Layer 6 of a small transformer language model trained on English Wikipedia (9 layers, counted from 0, width 96). Numbers have three digits each and are written without spaces.
A neuron's activation on a vector x is GELU(weights . x), where the dot is the dot product.

Input weights of the MLP neurons that the questions are about. A number n stands for (n - 500) times 0.002.
n21: 629611617503847477428538487497434583703721516427359481494308549271672601603500591341500530523580567687708373526581464408429439609602602493538497503424523651579679553435487444591573616591578418497503564363500569365510544460566450335478500624568916280560592429418477654548347398452342614510
n24: 340452559629652551406644694684500532599388616411529430378459557429581534643535600469468564641462434442539463547344395530634507622486612341474065315471755345433489473546400314465589489249493428582468707557429589440528580262595624607562356411518376651384514633653397366454473541503348541590
n33: 603255558575528772546236396710495438226436556628444517591447417444477491479446362595458627438611593458707218702743461251681822575658572527530425420486353473674595553505801644509366685540517577451536572255504711624110487504692229151576381335822482805359590401732418598587504557454532607637
n69: 670496455514637611567184453600334500578607576757741456489533535551504442471722444690331551515590525701361485272268570599438673581462178489496615493620346541548532463534507518568578603447555422586614482833372739519798432389430388510372444724382554321515382745559569500465299441585515485739
n70: 504371335429538493662298493426641540625616604553258333735500549357658479279753327449545504318805541451567482715587553482663489454449642389414628416556371558577746507405559591294448409627465389364617456504700419415657471578479428549630579400328437247457493372648538543445521451575680414424
n75: 436452659377708410407384635549139511811462599626554285426351694604561500458540659556508442536381564550242694439767206434596412371443412560492480590525607524345500559540469372488368548464747572805690667361217643295524440324344686442662536484435182599397516485656573559577464555617472548508
n107: 742549386302445504515737358383408567423570657391299402561424690369658520465471496549428456803768477709643452469555636345645704272772492382616286764353480703536491420413382496504504265447705489197566353533429224605579344548516427404600565345289446678685747594644500557596468428384504516531
n149: 584426399529441690688527271415342770543450639444961547508474500496809526496623601553674667565155749500599445407316478504432324578500390801563517352532334487449238379322597680386500336575492512613615567224325572563415584457646504312496522374799356609513962610539420740384465444600576404289
n158: 541509505496505553648256632491304463634461561527205517525491373289292672265446319450741500738355757718738209391581674624469573375261354572642496390336455563403360207661216655641668514509684480338670500695421867449385555411535531422757213402486514365433651617642539635389617544808288698504
n168: 370363689179397563532603496531562666568602554526712529344525563375583416438509448270509719551607447604606337450572551370405556183356604513250551504456783633420363504670479336465638504513458551645456471344575376301714465639576415410553538112517478372338465665652459453017769449634745389860
n171: 585328313482520391582417485641657458262787379678384489304470583686523444544588412527360679398218355456480493644220331724640607466508427466442413590302618634597467474558489683699405620654285631652527594420425147492426412613620451570493473461574629530296531728579555500473466583645574679471
n187: 419358389514315337514692623752322514348643448409520623461602568470260582467569454372568575496657474403575358511552674425396639579629674561566527569269400773721561553363415387346516278570519698489481493585496662342645523511162481440697340634367665321565496740613400393649798591515602454452
n196: 578529341518667443690460392228555536361339611452739332662657560650554528273359447417066793701780505546565608467444581453575573600701456775606596609355736543406459453186775439223475799651533469433064495432340376674603476771656375284770625485677619486581260579391314413302519657468268770346
n208: 496581530317438177786412446352715300487431627778612508762655619570509678492602661440593504314610383567754649578553789425660483705418521530682567508447640347517895517431512475295302392496310412432530431520790552649664586696354635423597774465496496390298375533604365559326483600742439551475
n210: 744440407692681492489328410488217485436569488516610543474528299429479433357759335663475457584427511830666484562597452500617585480504309637565720659362327508732388793709488437666742189390602285592430465519476309803389545655370524335443576276488471428372520446448457392343384496431776476527
n231: 496597525350509650536522516318395321362492321828665598492404311372344484622785729735544467265657685540535661680318492616958474663547385479540580524539665758570667537362733289364312582342611465479517657406421330653496440367761416566384710474392613344538689439371541395491559617673561517451
n239: 429250471438587365578837383547676557475520444496377347333500500634479512328554646626313235529683674408084459408260459353560659553407454579468562402802467646634429234538432777462543390123524553454783468412435615534674429639492508253421525213428632607673610576619536471530343553476475396636
n257: 593480408504220433283392508896467551282367581738273593712610417671386333581432624391583602674416348538426683454492445344400540563407436408489433444430580596582491665281419523484450557452380316667431717673325426734337621488461552402610183754386520702635464450657323353410345418379455516535
n283: 576460442338523592475468388473394361716445402284266547542347639461245756556496456932574522628380458879326543612444715740625571342220554376458628487477562549578790469414625226469330360437664379411572331328235454523428549636565403366352372628455381297650085453609659598541257496635450713659
n287: 488356685438655573500277556327547663622406595402673715423431333312492364401587426388293508312805680439619412353474683435735517358446467294476582585547508566424526233479635609641862621450400243398571418529424458729525571589694406500566520411408458725529425817723341570226652561352601475579
n288: 425641363422322725527405516449688714759579141475426532268553573355245496636663459286552573619815583544684714492504475520396450651399399579828484570397417488427633467517440573600363546680689440380492630398613368667466655549484830561598380393420806496582454236414584475593343480642292603460
n290: 504349470456274368298549349310473444423422749573509663516640361458451584488378357286644585517500315405380525325582398437475708185421334591636444370504302595606781653478621580261192605295680359668513352475340376709364404500631328295803685642720199732603535475657529414518354746545566453467
n291: 523495509596437555535301337500625376749212697070323486596472534423615609312322453566451445847770562725726495761466642495383912647737232533593491561674509747108634550500477486762331302566622470583505602424618495879585430624550565462500319481372424444800618496642567658405699592602481388487
n317: 720500512467384641374430635435500599728485454563625488644523393639325322370588742536645659441603462275664423339404703461703508703738480258500591590385401544605487473678669690516586484356458601543665560653415353950350500563519595381730535402500516323539512278754527421451417637368378338389
n320: 659609342472351581563668442562477334362550294325524722609592437544385266496368481348210540560616568575469617351342563500515489644340424616446411616788414361526484637378714636398399492455427412388485328632463384423412515725563530428504369060412723463645363417485409474319422393610653485511
n323: 376522552388520500308395612339542528522482500456433507538688621576466354629586683322754295537605511445253216637394515610576556610413568302461433381341437552504588335359366156673458568459641426593466543535091512819325715636390563452457474450500492645400572536507619440458426412528374504543
n327: 363400532497530504450537507712537457532748462617406638301402459649299767551521475543723573574301622496452472466463511716435486388363468283483680359618390457580489696344486559511474514482583271574551598600594701496417683426455259289473539687496493465440663449556356500260553626311649585582
n328: 203504401512405500539379432441491347508330711545548372597231453359483520580596446458465569451628579413543290396396627585620317774845446637461558266504504670468491557584340687642560378371669376747454362515286700675618400704626488375638879415378602533410622277573748566271364582586356508376
n359: 157645376461548500481470456610410443558543560512574612159471254395508330528513346584374630278425677570372738612639516711536488770357580512623582473547351396642416382373516528658449466646367515554744433398711483457589316753610488572681619321475279632089651516390624426211430610602339363624
n365: 400320393597380538600603511359524451735657463470669478289613504452480336721535661415564309310466482717255649504432394485622512391457508450682234317334282446481361748531470380412579744296400531374570544379403807512660280481676435367442599268656476595390477559538478473492584519598293527426
n368: 336201535401592600739514590509618662256362559766463755664478596372374530466694799482518543487535679468369654368366448410445394461406464461642347525523610751637575439433483831403405692509632050343625621562599342676281518379676653528613356545276419579491509437478576614478583794379329215678
n374: 574525451365651403632679514410420487594333480580467493552739321555453562649521370294485507622367453541645551313769310510568592472322418518483510583598584574740369618600469331634268546401520560413368396479490374637647546400442577423637353634554486392395258409735537426439486687433321402304

Each question shows a token from some text and the vector x that enters the MLP there. A number n stands for (n - 500) times 0.012.

" emotion": 530640566506396486444390510432597549552299594567465467455685548505417510503426573561376466328553423386382410604621489623476468405539574561440549330434572540447495512464514422471363595540577630415618425847555523400416611585359528709352600540554596493496564381464589662499513455448595393521
Which three neurons fire most, strongest first? n323, n70, n208

"actor": 522476496621418433430362499391602548512344557571382491423579421488551554581496628525372471434491487358591369522534348527522556379505527565388561428558515516430370573414533457404337567523700513516651448880508539440409626560457461596405631479568542499384477450485529616502469495503540457440
The most active neuron and its activation: n290, at about 3.2

" and": 511610450684393492417373444484518584678418535482407430329477360482517462520623575510388516469465414433593357443475537677482500334632495519560583577540515470585272518409517509479389537483568691430628331726620481491192403630451558704349579421612557556481315459378575492366488492374601450360
Which neuron lights up most? n317

" |": 678465504526399556432457600436674571409258612482554466371610418620528565592525561505526450409498507459522592566512469541524500353464512455637452454524501493279342399473577345489676497503683684542510490820632526427373410596447509811481620568568545510468401449527463666482570458505607522497
The most active neuron and its activation: n287, at about 1.7

" Andrew": 471390728622452458432455487495491671373150438550560560525480595473439518525387809710326516522480492474496491362421370647348460591596621631485579419438577464396444545466535302428676569443582550352560406722582506461459314423553426606368557419476466474486539389354609497545481575473553406415
Which three neurons fire most, strongest first? n368, n231, n24

" Q": 611460505752439366264503566405544614430305465462405487414520471517498612505419544465345526418511432344751469665511528536268506425499534580435414386552427349559490681476625501471551458595671679407606505777610537340476505443488494613439505551515661479569503476548503616436492383375662448514
Which neuron lights up most? n187

" ": 609446576485382392136455440297611646644366416467464328441463424404544662572428617442529573513471350577566443614404471525446443419445553574469513456624452470416280467417623415375473415357628540355549470694513562321593293510415342477507493423532576511434596373452558577456506261334568496365
The most active neuron and its activation: n107, at about 3

" were": 640531554590362439600420542372618485455339539545310437533572397424548504604450603633360556361422395414634441528520493548372511357484659641448485624465397511327198556458640357592535525563536733521586557713564613307552505619466567665349518509541700473463535643415575509512436496418590473491
Which neuron lights up most? n171

" in": 572558654483422434518474404422459625598383518477358559552620530531526599647473546645414533383387442418609380556520544576444594301575508539466480513564616457456340397545706421427592544565630599438726514790553508462399453557540508668365568477583618528395264380534577535543565536495682391463
Which two neurons fire most, strongest first? n283, n168

" additional": 509596558444399371492392573427523512522356535512428438493613394475517508536577569518324352412513476391565450498484512572455533228546568628424553444601593385527404506448530376494320513518553544410569482849504528452391439459423522661359619489620755536448401447385505528460506441405600421482
Which neuron lights up most? n320

"kal": 303510654609393407305400455566461455276339501325479566425471559566492586624412701490490608437491551341514412559482451489441408520459517540359446478592655409361407530389689467625546514454473790573722475750574577575443522350510439631465705463535491523416514608435556493548495366523574553426
Which neuron lights up most? n24

"===": 491432448674325495592424477438651485581312559526273447450673396467594643506492636577265533411473411550672464660451508636491559398514560565336493508544483488320359482478582421477533600588722688451614584735615658429467474514419523745473541534667544500466382567522545608501523373454602444424
Which neuron lights up most? n291

"adier": 670495716725446598396357531269421621412349529584425562528650604406434496448444568608456504322486438329564447544497403589550494401522531508367610433460468565401379501461649474362498621593525726491660493700551596422332576525469431751324669505398559518363357528549508627471478534499600422412
Which neuron lights up most? n287

" |\n": 701390510821378354479386582386645661418328504535366391377635420547519602494514630503374487384517487438580484692554422590438629368442723537379512489470557423418322491518512499486630544512702542419740418693545554360555503469400642509386510500634575495522480452505609481552412478379619424484
Which neuron lights up most? n239

"After": 597617503441393431553470266444666581502227521481401450466569471544488659648465535631409521298472509546513433576456452536514541417628578635532498497494576443555311418448739425367537549516626665445603523763604530447419413540459483471219493465578548505437297577435509574398526452536601390429
Which neuron lights up most? n196

"S": 576342493801333387365378502475529508479377447532400472439536543491517513569419530586448574334510517297657453555556444572364446390522540525399472437513610493525463488507597375449399609532644721585559477803674480346442595587493515711506502419518636488431381447479473548405493310410634473447
Which two neurons fire most, strongest first? n171, n70

"arted": 463551663723486506298454391497590494352290496500476532514496456570471620466263717539346478434537598474524427516447528644473462491548397546475552434515562423431292572453584421408651605535662599486516401780452665464472450370430444644283553478631614491467625352441476444466474466441637494360
Which neuron lights up most? n327

"9": 522494438498459518346273608393605561469247383430414353546525397580683583692464758540373502486501481460602368522719581673495519496585519626413572397432646409596470525447606421482621442570671719575582462651494608421363314456555543526429517488463578481368499427509532686649537472318630450415
Which two neurons fire most, strongest first? n33, n328

" general": 583619656580470480311398520276504504444463613436476516400720550371518481480550651602449487383406450341641404557500476603591456433529522521465603445567520430364384491449660444370453538601437620426704425765569531533412585491497474702275666411571470458349452466472503605362402446521629485413
The most active neuron and its activation: n208, at about 3.4

" Battle": 555553608669435544373495529394443476474332470551499504591766481381436570620412613563441439299464398421449453646530398592512376546494516582434558397447486427309434524484515358462566505492586489373617509744553525372265533695348507739336592491570543543443496422611509705437535384577601316373
The most active neuron and its activation: n323, at about 4

"6": 536489515509489532384359576320517604407402438388353392504641463465649582665456770410494426407456354413514405540717622667512551470661559735388558405412607440638563587469595491503636456562644661556501477611499619398393251415586440503375491610378626477321453481506539676636532491309565445457
The most active neuron and its activation: n21, at about 4.1

" Italy": 672500528697420484398422543406550457542211484468484473533488320534415613644577578683420565529440445290622568548462316528352538394616526478500539477546411429271471522515490349378652492359589796448653419681588503433388528521355435745529587457529504546448533474399392680642486348496718498497
Which neuron lights up most? n317

"ersey": 499577577577619454252400481487589617388233517480600465448441549489560581523315732491320423452437535507434368527559318565504349620619560648451471463473517386397349587558636446472610492483700447444644463765449600536464435412418463535324556442576439523432563421535514510661521435374530363390
Which neuron lights up most? n75

"0": 568551531696455415458370661375599620475343478554429477472707434489664638502598492591611452336423434513518397593730460601542542394644573702345496414427488507417347410498619272451419522494656730487465544736557553445438426525531490700499504556429729419506470592432559542531469549407578513496
Which neuron lights up most? n187

" Grey": 463602563643489429388448590464496635438180482513516580486492543440462587569407798619365542457449472547453453574503426730552465582588516674389494512473546441495355633464601338468572587465615512492558367784564555433437424436386524682282576438471358513519546425504530461596486512439679388395
Which three neurons fire most, strongest first? n231, n24, n75

" has": 705661694490476409504375417393584467557375465432358396304552453496555565508517511572415604467528366412625468528479585465431319417476613526401403797416478521482224547444541409475335517479435496417631468668623433471489532514345464618301598518545722526683590467347528593519495456386574311362
Which neuron lights up most? n107

" He": 379487679637379389397352492465593685510398427461349476386524470581520408588514692651423462337364495485512436570408396525456515509672579598574430577556450431448211564448699435450460393578574731442621511715544543433516361506446494613224514527588362523476404465508476499393578380435609403497
Which two neurons fire most, strongest first? n365, n359

" top": 558610525631353449478413599457541505453166573450475463525758411520626473514475448578354441308489342449586560595647458448232511222452547609388571372549517372532362525486571323474479563521571626452518445712521599391543507526336374624388488420614576542475441462440501417351405445428619406486
Which neuron lights up most? n168

" Rank": 536467562716203518542397572340671667415181463608430469566528450561561538604463620561436452322612470538553553567524302607392608443561541492543539464544357488331535483480486389524418477675601800504502443633734557463462340636443390769451504445543751538515449382390549600530436443488617576518
Which neuron lights up most? n288

" a": 601522509519415444536444652360541531585324453589346591475628430490573685567520632625416501390521436332604365552507518612446560438520594564393482475601529513447384604453603446421441490584668660516677468811510493415451386471361518663378570596621604528518334450570532546379493491510688496415
Which neuron lights up most? n70

" included": 620520534582424431506307399380626617428340549606333434444626425512581555628464577607364548384467559406680496544538530436483482380614537622639524569521478473463290392407654363428506495598491590395578536812585542515481489491520446584320598480533559533478439475393535600529524464454644507467
Which neuron lights up most? n196

"G": 508395632838415374260405431499523640415308480463406536416427550549544519564542581613417476417427678311611462535479455519349506447480554525426463423483451449584327533476645433426438555639647757483544388794589500478467512559528394610465549430570529516494364470447524507501552322532605495511
The most active neuron and its activation: n33, at about 2.5

":": 693452601614401415390357527374552618444370418602339358404677391477544606674407553550371599464556537392654454581546534518484516365440613618541492657520408454432276398471593428394539507590626624407629549774581515436389500360435480601346588546558538570482506454464563584590535486447567411448
The most active neuron and its activation: n33, at about 1.9

" the": 534497578425467502439436599468469468569387445558400557482683528443509588614588563646499429398464486422550388644411501654458479269499537541412483367614571369340419566478600421458418456555516557421663497819560594432403380420528467716332617484651477485436311582549599591440481334492622484465
The most active neuron and its activation: n283, at about 3.7

" Coast": 581615626620477424436428653404428554447309445421450489429692605371476528680394507615420560358556403446490451614586394496338393410454482533415471526563522414392378546584692314458436564417596555344498508729558626423376675540508498715397609405459457545418357438607495512534496332509665267466
The most active neuron and its activation: n320, at about 2.5

"th": 767527560787467614397321527308537633414229446461502516508692488441600462535274568491524483383375423536705456525617379520429507494622393584419392431505478470485268529467718359480488475566650702404574537662553526423376499369399475636397510465522612515449422399506516579515588578354556424479
Which neuron lights up most? n33

"ien": 434637623705499463283510476491560520386288454420514542492396571591409571558236730538412545427410472434447531436468406629503379420481536531430600427551612506377374562448584429403610520462663602535510411806613650516510385343410343599335587503504446544457500539415443495527422468469587481381
Which three neurons fire most, strongest first? n327, n24, n75

" history": 561782613521394484426423520338434514532364467592440529477777463550505468657504551592419502346566424415586426658583529748509520504541601544438509344589552398377481548492607446414291469506594539385690453751503506420430537544405534729362654535560516496430399481539524588435493285469663410475
Which neuron lights up most? n208

"7": 602599460701467511487349611369685583469106506433559464436510441571526552601603504639611344410577581545509498606587493596572577354530507618400498539374444493432411435457575282496543488477649705498420468661648579396329353556423584791584497574436637461405394415460492558551472307404737475516
Which neuron lights up most? n210

",": 614512456609453454421459449425547588459384424523357551402639519515573475637444529635454480318469579420450424561403460501383484459547663548618466456574593443430244369394662451438453597521647571459648492800654584454384493481539433536427544456637375502323422385442593521479414539547618357516
The most active neuron and its activation: n359, at about 4.2